Layer 11 of a small transformer language model trained on English Wikipedia (14 layers, counted from 0, width 128). Numbers have three digits each and are written without spaces.
A neuron's activation on a vector x is GELU(weights . x), where the dot is the dot product.
The model reads these tokens: "18" "% |" "\n" "| " "2" "024" " | " "4" "18" "," "93" "5" " | −" "1" "% | " "5" "," "66" "5" " | +" "20" "% | " "4" "24" "," "6" "00" " | −" "1" "% |" "\n" "| "

The vector x that enters this layer's MLP at each token. A number n stands for (n - 500) times 0.012.
0 "18": 484364474597456595497588488282550464549595529538450511568468441343590392548283473493525321358402503486453442425475644406458423287473618427469605498586505498521397499768462398504530570465544442485561524528480478446708572477530406740467380514542527513440502574527489323654536632556567620496496507611331550379461526597565550630362453574451360658385830502623448473522579500478551425477548
1 "% |": 453480612596474510515658515446536543537512594550533348572461423341607534593324412523406343212411463518577492598464718437432458581530565389481550591505617471624585382604547395532595590527479520320645595526493489355716534734522589731382387590476449593478434522537530325559421610474508546627443573547464488320577538678516479711527325607532299642353519557522382489441725426479573515435560
2 "\n": 613455471590584486576620485077535413533462451453548545549525436348500286414424238455526248410412517396467526496424727351511470654497533498430582463472540555601396496554646485474588552411615590396522517555460554397705574515398492734443300482501763496508423483568452374698491568499524551486593470645432501480479629592448389702539405474625458661611430482531522360518606618514548508543472
3 "| ": 502481675603600472629619570258503426500522405416610505623385368383574441539501353491496253576321579452530493493527477414499463491467594367452444405507594622580438601573430463510519648455578516501579584561582496374820403675328448780547327485333623693528411415546430418556620547605722534406418500663360476374581530531550437589409349610391517629570543603489434437519523585496646574511446
4 "2": 368468622577560576638554482297425541455498326480421485589356365382703353498510425500587379441444559464538462414472717466423576211608439470587595503507502484484347611612489465351618704434482433556582401486448672414657447428377608517547349502547743522508468534552501254512425535537598475399389283737476424525456625613472461501506397780398516467404718589521568489565560586471437459613487
5 "024": 521326665685481548719555561232515444495595462513448407535470205298704451544417502553377395449395404449546448407404766500478491301529543408560508418510671658407434613697508493471505519516576499524601464452530454520660469499486640458538548764505561526420548497698517388685458553478689437496364438535333463551518539457473537547158451608406491604327643427519518330530572480461528604642555
6 " | ": 580465742482453415670598616322537372517566395449482519573437263339481409520580340521497352371242498460416476413472570371568528339364487450464470606504631592408449498501425525384471531586590515510531452468571515569594516788448463745455544543322527448424348435499377312547543690447734522433352541640338611283553528617470479575423501700503419667452511445419323408604460497566572562543438
7 "4": 397392527508514515596510470273518554469550348521482513511485421294571411526464500388545272355493604531390329339413720405422472236420463460489466644446633509416386585540475469407532604536362558479611447423651618446575481620415523676487479535628600319406372324564469324481447694484609563300498409634396500402563497564521449523336443829554422695445665549471523452545504506628450384470389
8 "18": 454445500551540556521460499303632443534624482563433419444600487339514476543432575365428369403442443478573347379557675440404446206381510435513359637523534574424447545590497457483565571466462634549594414468613566501748590536449541657458572510564609419357292454554503395571597617353616561382427399701318433570568496569445399610203555852538377784369575510537525420491666498597494488476455
9 ",": 585508568523423472563626401330635589547447478489491413458444314423431479437575401509580271447383477461549614403444644469327503320547367627537334543544546609563553455685507617438636436603595551472579269502584498428633547801454521828428551588416644453358335445536443308521424526452628473437503437567339561466472612543477419630483577676473501475432624436475558387526567485587567492561466
10 "93": 478326488522548445662610450481540424590636355505485464482570615356470483450463396356583389394539486454447224297428575375473501324462454581511417542534524629645407446539369419412557560418576607447646457470672390490659589455477465682415420381365648388184436484480600459565512600534586575494405350516415495545671477591431457643395672755393387660383612511535554475475467574451441295452359
11 "5": 391325474490665583501604616246614472596626516584478410474614400322520546532489555412391436292444424441573293347443705462414485257431518471500265450500605533474464560678418404530486557460542662495570555354624514560592503609419556640524498607577632400294440529469438412539533607370581555481355440559405383554558429507490395570166421801514379707443581569532475443518564565590436460528384
12 " | −": 493409608539565367689637660338491447556469414463464434563453519379454580552533356483549332295325366473505350535461702517384520419420497402573364515666504486535623335522360547577483524598619443532464467501497541497532573868401452678380502506367514601456448395438492287534377580464609534582441465632543512293673577662433472688576430615600386535237558517402383633442631562595460446450439
13 "1": 344555561486709487440592519282487369470578319621500433526545424373442449478519411520465336369535487454577375351502813385432477298362458585590411504425549424569382590619465472396587685437461644561613452480611554404555534470313615684532385478541580464442339466562502407428410657407469402408449553632344435345464567611470416505421490793639464544377637694521538418506598532501411396497368
14 "% | ": 623466664520474446587645631208544454445522524520495326561562480399428432510603480381464441448382450448658468466516706428322447318312497526481333610567582467511534457702439557504488705588558476474528509556631594505555572653464533782509490495411488566531367462598534373505475579509787456585420577534322507455589544636530374700325514667591494684446604440479367338526704481525492549457512
15 "5": 459408442488585483543574464358567497488483412600544501529555508298561455498466490401488341319626594535430393331314806334386491367405406501561393525435622443532439576578398464434565649481450625420653543431661627464595462567346551712431390509591618400469424374594454422502504647515641536417520520515404471395534516663528428535376405793562386643457657608501612471537547633609359300473275
16 ",": 581513509480419590485602381394622613510474426537480355417536367398404427411645493409518257427452439370570619424481708472315539375525410629484338593470494487624603504559380579462597517512663547462623355461582573468657526752454554855427495572499603485477374417573477340567484482497646423429538513577355580497471621550516396626543572677458509468421647491524569377566515567550538451599453
17 "66": 485298428498560552574547468480563445476596397470468357454624584315507505455521403391490463306580560471588339337409661323439505343429454525437427526557478550664487519480272433441608636385523630434673554430624446497618513515474553799376453442439616395282382480552575498538619568562567608476421434455462503520589456621469448585340661793411369680367562518533487496482540579435440316438306
18 "5": 418424450510594636497578551362623413545589540596451337446658489338496565493479537442339436253536461466598346381371756432340511309430531512528282461502571509581509552638482385504584616400444700448649530388578530525614482583390618663440480576605588447336379530492419443511573681439563579438365478634464433575463379559463390494275387839519365744398534537539494443508601627554449426496317
19 " | +": 524432541484556460639625585457492407534479410507541339545472619406539551465613320431564407299386451513600329435459740281416549439397532439497401399658472458647622324580306455559548541551619477510599422486489520480588549775370457756325444402411467670461308501483479303490402582501588555463335496590527464289629541617471437720508396603509446546308533530420435562484622571578459408403436
20 "20": 439350475550596529519591523271520354470532478701582446591610439439520463482418427449388341403558602592553305314464599360464450361321447620611419421469582471531406475636455352475677719352499593607658535530537482554654567478420615612402327462475522584311383492559529440518479595415500467462346506727327509348480495595454474439266595749562422726340548495497568475509570611557429424494358
21 "% | ": 655383695441529434556651625251550460399543478493538268588564508475440447499638403383439493447476529500641537469468717363317444372320487605513436539597596468563539412699452468502512637558583453530545524505577522489588501673398535799529458514412432551476384519576577329490470532603701471560446582535322516323580554617621302618390562694555460673393567523461382358541649508545474479423454
22 "4": 468431382491630530507576525358584564437512427560485432497613472271489460500494472347411425312642588464538440398390756326422545341422396526495404528358653409625448610624382434424581629438385577471621565405659672521508403564378505695510340525536603405423376421559443483526510638528633587464445428519464471466456518584527424569448394841560392652428624667538564447519500668578397338492209
23 "24": 461440364559561633524538494378588428490527514557444377430636576355480506501492494348280466360577482457631389435426673350380534353408508515563386556491540474670492564587406391520633698359455651478710512418536603481655534534390625685421496533563627464342307499545457487622635607484572546442408476638386515545479441567445367512268500849543335728367486583550503467487641658497450384456320
24 ",": 604557536485453596474628386454696586553456470489526407429484370393496480406634390465534269420472543462518627368415686415302555400527420685515381520561567551630588473715500522488664492566637510515600330462511479448669496774415559837410479584461603445404320464567484262601424478489612480477497549569324552500465630567487390569517534669427501480440614483520550386516528543534519421622449
25 "6": 386393449474481429495454533395596497534482462492481480592630498208476440490592482295639448436642570374519525383263909524404520391376446530623418481418726442640523583719383508411588610493557592475515427358533503503621437664376539698525428445547480422475482467499538405359485641505642620496405446439490448393543498573550436659645414741458503561470666569508616428405487483581462415639304
26 "00": 448502437513536696460601649374528378524515595637499343480627511378472563549547527521214454306492512492525372440339741448351535385431585522625284421520552478630475481620533375547665640417504677469708524463421467495718433543441649606335486600572542490302399549494462417497576675475569544552340552779479508485411391564453436480280414749504448711384452521528476493431631617458509402530377
27 " | −": 525359623500584448640657659441447429575422480472454352558434607391492501519593301406616423363408469456574429519498675373415561419374519408595416414670521420697614364569368444548499555574588409594534458440437541419570494788386468745391416460372468674500330440449487282572407496533586539529384499595546468258629638659496427694582398620497461483350545553452450596508546627538469370418375
28 "1": 324465477508616558446594554384583383425494454670549362613538359371486484477448440498370333363631540515548387389434694348485521391269439609598449431379661448587404506709493384439641654391563626582672552468499524506577594405384622646474297538532510595386378437569460450524468603355477445505432552634381513367474496575426471438306455764662397663352573611479569453580554591510464399540277
29 "% |": 462415596490499470677630604472423461510450568586529299455522470517438569542426433567411350246417503469591483571500785384380506467501488437558405559542550472636636404625424324493627648436541541421515565577435510403559520806406701729336455575359438606477396449507510384642370608509683472668439554519559417461607580672495480591494420620610371592297410588455340374534627471447518605404452
30 "\n": 608426487568619388561503501008417418489461463504566470541524455411417350439538273403256433363426442368460553425423654387487554610418539476505477425516588565581420541445559425561638455382566660507548578486313507496582566516336443638414261439523827491612450480568370381732467471471657498464466477587476480526421588441455361626552455525632520592613398602571508354595564598485515530585339
31 "| ": 574462758595600469703573612283482487549522443424546429629468500531553513601556257543494323532384618399519465402613607256466485470446447469615460424486557592586461690556371401419489585488516480557546653512596409495667360611287417789489356545337646673536464461458418449557564547627819500477412523625463501496528497448620479583425382597366524599565492626509519347668420569483512538544421

Each question shows the input weights of one neuron of the MLP. A number n stands for (n - 500) times 0.0022.

n277: 528418524505345597441479524373663468610545474352433479461511651505575477398373630571433616566435764603547449564479390510554553492448476644390561532453421457669469644525510742484450476518372449445600481726457559529584451538503516409308550503610635394398516395487368364467423508436544470481417487439521360557508505562389492605538523434427655470382445456503590530392600386526399453676498
On which token does it fire most, and how strongly? 4 "2", at about 1.8

n54: 433633523431419497488497554535651500459551518525520420355558479434477537510716493410508428436487598541663414423472505570523500510497516562586515614474537716408579492435522456576380390634443304543363556510510531518598483578529511448377758449448564442593569520318586462512477314344545439446619643631503472410505521337587578422458422352427414531630529614410469609480441467530415363599495
On which three tokens does it fire most, strongest first? 24 ",", 12 " | −", 6 " | "

n275: 663353423404362566548478465310444610403484385521416425600508592575551468522509684372586389631395431524417373574503471556492492581494558497362461472611450547372562466523559421436427384650453558581334604719436542500437318536375537577528430495450490407664517711461666535490558500494427456450544639385324454452550420505537459558503596535489623284602638511338421541468619492585574438506538
Which token does this neuron like most? 21 "% | "

n350: 511456433578315533512549663546414562434516534524609450415492495508469388474428567505530560556726547537398470492489515492607261611538299438579492611590616530457455569427548441451587595490510383403629348646541549465316580376429470481508384423359472526447448280470414487495632497522399518485669742415696500464583495505383648511459515561581367488638395577457548397593439445492428450522533
Which token does this neuron like most? 15 "5"

n370: 549463526401415495507400394442548599495513480394660561546484518600528392472449333655608548453594642567627437345537435409594536523410732581605468492577435605665543394505446573508408637487507415331560607390595680417453533534569551430590463446553498411454553428450513580652758521521632458483439483515573394412520510520472602468363559559525522447579358374581557453425418403540513428394632
Its two highest activations, in order, are on tokens 17 "66", 10 "93"

n138: 619575486481429669515567411355527458574563497519374416429549339555457449497497580246410666455604532544465618422587460603481386601631664545456474517588433607401495474508620639571467601503310503555307586571576475522503471607486337567460600453534513516506503572461639527513542610606513547475392610545551489449538573489368447272500495608568625337450669506564517542517706367422434363475768
Which token does this neuron like most? 14 "% | "

n14: 531508519508511635500511573446481527629551566489395391487575439326508566597610500443530505443511545492792412539549565473426505382414552571358593563632503426627607647526492440525532459511539492420513632567608475489503563420683388519417431411511419386444703301421643398400574406522335616602582590451394432497342462307366522685475660503349617513503567506560514643610462367489416489514574
Which token does this neuron like most? 17 "66"

n174: 463446531454555425472536487685594574623540411388463641545479513385448490357387490455546424585517520583500407397651414540636457575531446594538502590560461485508478477254529467245540459580468559535517476568443505348408456613425503571469493523513610542526490523531552467445480301595558623644450613493468457520510282515397666521438447455560415462579537411413510641427565495601634595701457
On which token does it fire most, and how strongly? 10 "93", at about 0.45

n281: 585669563356394617459598390443536468541368451497422413526468484518431648363530548443413513425678510596467367444455434416567616508546428484306558481378472516552443444436438608463503471567419689539452514531537519479487601450393562476420559552537543403543427380479449547495479607476449632593584680405423393518525429706553524372362488445374477483577235324353393497536386503566641479460640
Which token does this neuron like most? 6 " | "

n147: 435411418486452511530566605527415554519414596558429574339592533444500529599655557422563605383676526643675610409650623670511546353400489617462368401608463453505567475551671508431473605513463539447466511398439569449578722432472637440417413567566336410497628548486423618418582555380490582549561554518555478508558172479547467555577472589481549596470433534418343437457449588555468438307401
On which token does it fire most, and how strongly? 18 "5", at about 7.4

n200: 728478397211492430355517469554458437361591635478417466452565483622475411429435550457355414503497612560752564536578489629492494503409674477525426636554619657540607403406508474640455503534478468514586506713564459549495547289588494480587486398425363508482588511434433574405696570413650456440524378522472683617592543486680419456552686506298503617393565527658463422582543506489560506348562
On which three tokens does it fire most, strongest first? 21 "% | ", 14 "% | ", 8 "18"

n35: 644699253396316581552584438486657406543544429614557513454572645492540430426454595284529550641589480595543539433594535492480482500529371386431456579323410618647444574544653663542441608345532508446585353408589526399545527560484479458432529366490450556454436467516437433397419563354615537507546480448442461593457571472445523342418549544480584536351473447534544513446431546643505482418558
On which three tokens does it fire most, strongest first? 8 "18", 23 "24", 16 ","

n88: 574546303457570514325448404492475620441480578572635411599330509674392414458408475480417362511500453503492621366700390414475477556576564600551400595619486857545612561374449386431686483592547639553431453554561509384511637675662521440509398514463576486656415500457442418457409567509395451658578465407464523508445460511434423540538663424547495458578562297566449460432463397671523590315572
Which token does this neuron like most? 9 ","

n341: 592430328546444516468530321585479403487596581516513510572525470574597617458403430511462583485484683561492592438565671550599320431514293548505477692559539660612376365490505513467450622729319596518572478519557402628456368492478506371582627433364423649406481564446587540381540426424483378573449556485578417495495489325526500595563487543476631450370597564419460598604495671438583574503404
Which token does this neuron like most? 20 "20"

n0: 546525476456456603366429586420480531575412418668530363394465659472576492446551598510482555458533495461620553415539545615556482456628489547606505392505392696648456433539520388529490516533470439521399621714497580549383317487468473387611589562495695373314607415432520637564369471366514483505443618465612310508647563538508537487399425464628405473582449422455573463647487457571484402619397
Its two highest activations, in order, are on tokens 11 "5", 18 "5"

n265: 386349543546559572503358289554399302460534660536436575389450526523528581455461464454697403643556559528545512630474450455623287444447515520460440555486611526372322301389683537742412427309552413593555627463439459557582594497523521503468511315448530441527559577283629429457428617477442573343416578434517543467467413550544592663677606477581538415520533580675597570551594514592349528398470
Which token does this neuron like most? 10 "93"

n90: 452561488406461540464601494636538415446551376382360491473597349754624609461412579660537386567640479488642362494466614482518616530602417637533520515383611491650422370586594473500545485553383568488550431494814441597587234576713450296377554651589497598522668440521435446572430583335374618575589560384491524500532445394435616531472474623334454483469506622454588466551353604676636317549636
On which token does it fire most, and how strongly? 5 "024", at about 2.8

n10: 589437489566486283376631599629513657701522680385452444413458450505444674451357511443436439453538476623605617603530588521624481473452444406242440561525513458429522399539523536553508494565383340679535469519620441390463447519511514511464412527447350521440610448411519356367525645605333534500471500587462547457420442364375630620520492358522487364500659526666486567664495478500437649450614
On which token does it fire most, and how strongly? 1 "% |", at about 4.1

n183: 480513503398383664559658422580537535607441508558453321383384453574377602425539575462495435601590466527555536432614508669437457479500579522577696563425560437516527569426566597442553325495469599489482614468497335505485482386379564310536548516377565310553334505454513607525657585563575428643543569513560540445571399555571570388453469599547639497285389433446438514655551600563500774426414
Which token does this neuron like most? 29 "% |"

n135: 481364458508663397493421437632500529645365472495442444396489529378559347484481520599611429495559380526505386414342447574426366443283521463482573436487277519583534452505478503449399428528374484505591470497444671503530475489529616529516413505606495697476454516545546523587574481331353505658569673452500524403551481278563376543556420536369442412318440322489594450479580554454526440452564
Its two highest activations, in order, are on tokens 27 " | −", 19 " | +"

n364: 500339598491415532585424506521565404483351384534556449406604394509635615420452506652564676528636469489610418550372550444613474466553649694594552579466386512523412615470535601620443313514492482452497673617330597526630508404432479471570462463561373480572494569689565571546477427430516536634410383514413465676402523649425520734441637554407368495392464640598604760431332627534434546400332
Which token does this neuron like most? 17 "66"

n271: 517421514619481575447584555624600506402432341505500516549653194530519521500666540549416441452524360418449581540730407608699386326494696674614597500462457416473391486381661541590361388462638371500479463500469458478521468536542489506539552541453513508446605593581365609646458562508564435603422451452376566345444425583324395620438529470492331505536432625569569653464426495586417451497495
On which token does it fire most, and how strongly? 6 " | ", at about 3.3

n217: 585591554541548585490588576522508416334548412352526505401254492497357455401528539600434597373527511689508522552666667489439503607522632660476591612446534467481361456551444581390511555537521547655427433540431340427544623511547492525456595484558456455416511562571521406359554627525373539379456454505735486597408475513324712569525402478550599508484405424424362659460417558395332500348571
Which token does this neuron like most? 19 " | +"

n20: 426574534551430595581603503490528426464559572555538583553307428553525384559391503449434695658517436596536609541286415580508523483567494455503608758587481454446570651618625474442500460539331205489489412413549520373579374334390500446442454678425358397482634587506428604554389665554450387629444570508423545412566603519470483621465524635364657418428532477386622583433486331605627494382556
Which token does this neuron like most? 5 "024"

n125: 506660509405371404347545432500500193573429674584360462362601524477674454523565483630467454503433517447599521623446417544558414556467434351412514614482377545624512503578707622425432506488374560468271301571666569411355594506491555381397635535686446468396604314347395474654470394596645613535480570557448562419448566442399399434590523585671628536581475460604417425568497454572639544672511
On which three tokens does it fire most, strongest first? 9 ",", 6 " | ", 2 "\n"

n188: 593473459355538487573621508406545625424477587530411525697382544535565656419442583538500609446430507485450503515420470480602613372573484559566551479510549446391462557606670439508392311495571542633446545596461482531263542418742503662471416409430409507373565533533448404428551422636479531544522553603622523379545477626428485567573488406617639547474619513549449472278505517455421429477522
On which three tokens does it fire most, strongest first? 0 "18", 12 " | −", 27 " | −"

n124: 451527518526627691488552510393482464383316394598540576497452455401515700523564527541487438532330460395581497505552602548644552541492437572520549664436507411623497479532583694434594516604495647546510540528560634297342537505489527505560566300534403555310495456237508554524495463531426654714459585545440394452485469364495539458510470377566544486510601532490500482495551434455438513600573
On which token does it fire most, and how strongly? 13 "1", at about 3.6

n66: 565584460395421417363477622680558485401416400476459544596528373505551544475541783517457416608551444572488492591460538605371635350582313577532424497624507563384466428556582585510483533449486490463541582438427497522459423372477618467406500396573519498544462488608432537415475622598449363516531500462585525478413427563536480523361374550454505396430564508710530626530641349372517443515472
On which token does it fire most, and how strongly? 26 "00", at about 2.5

n254: 492394457643420656560475522429450478537548545603440729444686406532666555529424638688587529591487595503629473516514594569561362596483459492551417388650471500449529345360685481547484415431419544476385416388344530489554516615577539470484602454544365682514428428424487353559424629565400574576564457469505600566663511505613476643527433369611505377391520595511562508388524585361392393374530
Its two highest activations, in order, are on tokens 12 " | −", 1 "% |"

n102: 488428540411571462632427509415651589398588758573625671645559553443500327443536583469613605580503374434620433425578583646536624633479558767517429396429542529457508447362484422520378538413439497506522488432544544368420489367462636575532492503433445679334579600706531537679399564636434530482478562456626589411427387567417558526611669358517489628514542524480632564477651346642440395392516
Which token does this neuron like most? 20 "20"

n181: 522535413429555471365492600400531653487401675449487523620440580586436526414481604466489660623459418301569529411722454431423482505605567466562420537239434489649412565443564511503482604451523650487454443565684583510533401442653481548495532521612533662397613450450577516440521508519500635584435584540436442602257630390390569641497583484449515463577579527553479423471461567370458497414386
Its two highest activations, in order, are on tokens 22 "4", 23 "24"

n187: 530548535611417314479585471495526404460402474338615415598578426624435463425458419584612590441451406787514394514421270403560503586607408602535589338468399547500517443580618430518494385546447325509627431497423414212419419471527434479488426459704383489428584494456457514544360536412436456479517536511679453438426418494486406559568469621583444310591629656538497597514454474599663742316292
On which token does it fire most, and how strongly? 27 " | −", at about 0.51

n219: 439625506655601273505346729592427581590423549484471535492523647486759532566460455492511610534628387442400275415567487438570595451463309481486577438511388565594661497458430622514401669541529382636532451473539573406534513517461568436638317470539442519554625434419505464581592430550452579487568524481546528672535447403481695531525429508492571299564426643595431494442525416374376566393622
Which token does this neuron like most? 31 "| "

n186: 488368460414339520374477411516433523395662511595547623483618491424584492475616602352514500412430595554385366563488478623388368365368619555452443688713580474318336447473484506520307552539401377537572518636346550363462378526512470589483492266599511436636521375373427392389468529509611622529562524552606629606461529419608543360491443543351421489387367633532451529491469447658732441427543
Which token does this neuron like most? 7 "4"

n290: 577513336473543530555442595600444454468360665450807577532472572361500503441511547565448518565487569327556596623549600428572375559672478622487648503538387533597596544405623557605543591447437511358351632403428414446425654388447402536525467381492659585416355460547598532513508558489487577517572454534550400492508522669392331332522371457375521477533393531505546618613562394539421403450643
Its two highest activations, in order, are on tokens 2 "\n", 30 "\n"

n256: 527549554554576535557494441597556608433542353378514603674526451343533448405320546398454560427578672588575480443580456594389491584747575560472741448463558687444587613572476540667472477508555503690497521500517356494584495572503409377457352319362505686385681413457408643508437468554403462394661452486423503530674491367605429471445516379583497392446412526646526463475520731478520419410591
Which token does this neuron like most? 3 "| "

n227: 631662459431513479472609505537483464338439367527396408530487562513502502619431439439448525463440333373493650374539443600625490721542617536457502523490500482607440448445392490632477422417370341372510574543557679452471399485401618503401563518448605470669513482621518619524320456466495498600476461436390569522505389455532387547464527340555444493544511524420449624454358528413495662456711
Its two highest activations, in order, are on tokens 30 "\n", 1 "% |"

n161: 466524593596600417379492541421725489532511645575569455408469553589420614473571634642591405518686575576497506426558455481537464586410378558457443558497246489552433520469526431583468592428418347422587441524583461454492627353729554522475554590569356406687503372450527470528478550699518638550391410408535481580409478500588470536500450655422534436713591500495678602625375623511333397547485
Which token does this neuron like most? 15 "5"

n76: 389571596516531519402530421598651420366555638417410422595372538566430582597453398574487397553450350497656565426425567529560556440454549457497459653395626511429320503430617657387513328521625597456495511513462441336464559374500667473451503482535520339459366453538417552500436322484407447471462548388523466441340245466418396433519556344305543478382462516465564548505474560423338482454453
Which token does this neuron like most? 28 "1"

n292: 634684356649470454553445485456455424479265372467403414440334432380625595548506556585512585579452515548330593424586459565506531551459364775347538374415409682503416391489580329522500451443588478584479387379392385576494491485503215512506471591506520328698562340442610401460739630589424454594419503424464457556524558462470194447574631464521762565365469415457360445467539572535555437444417
Its two highest activations, in order, are on tokens 30 "\n", 24 ","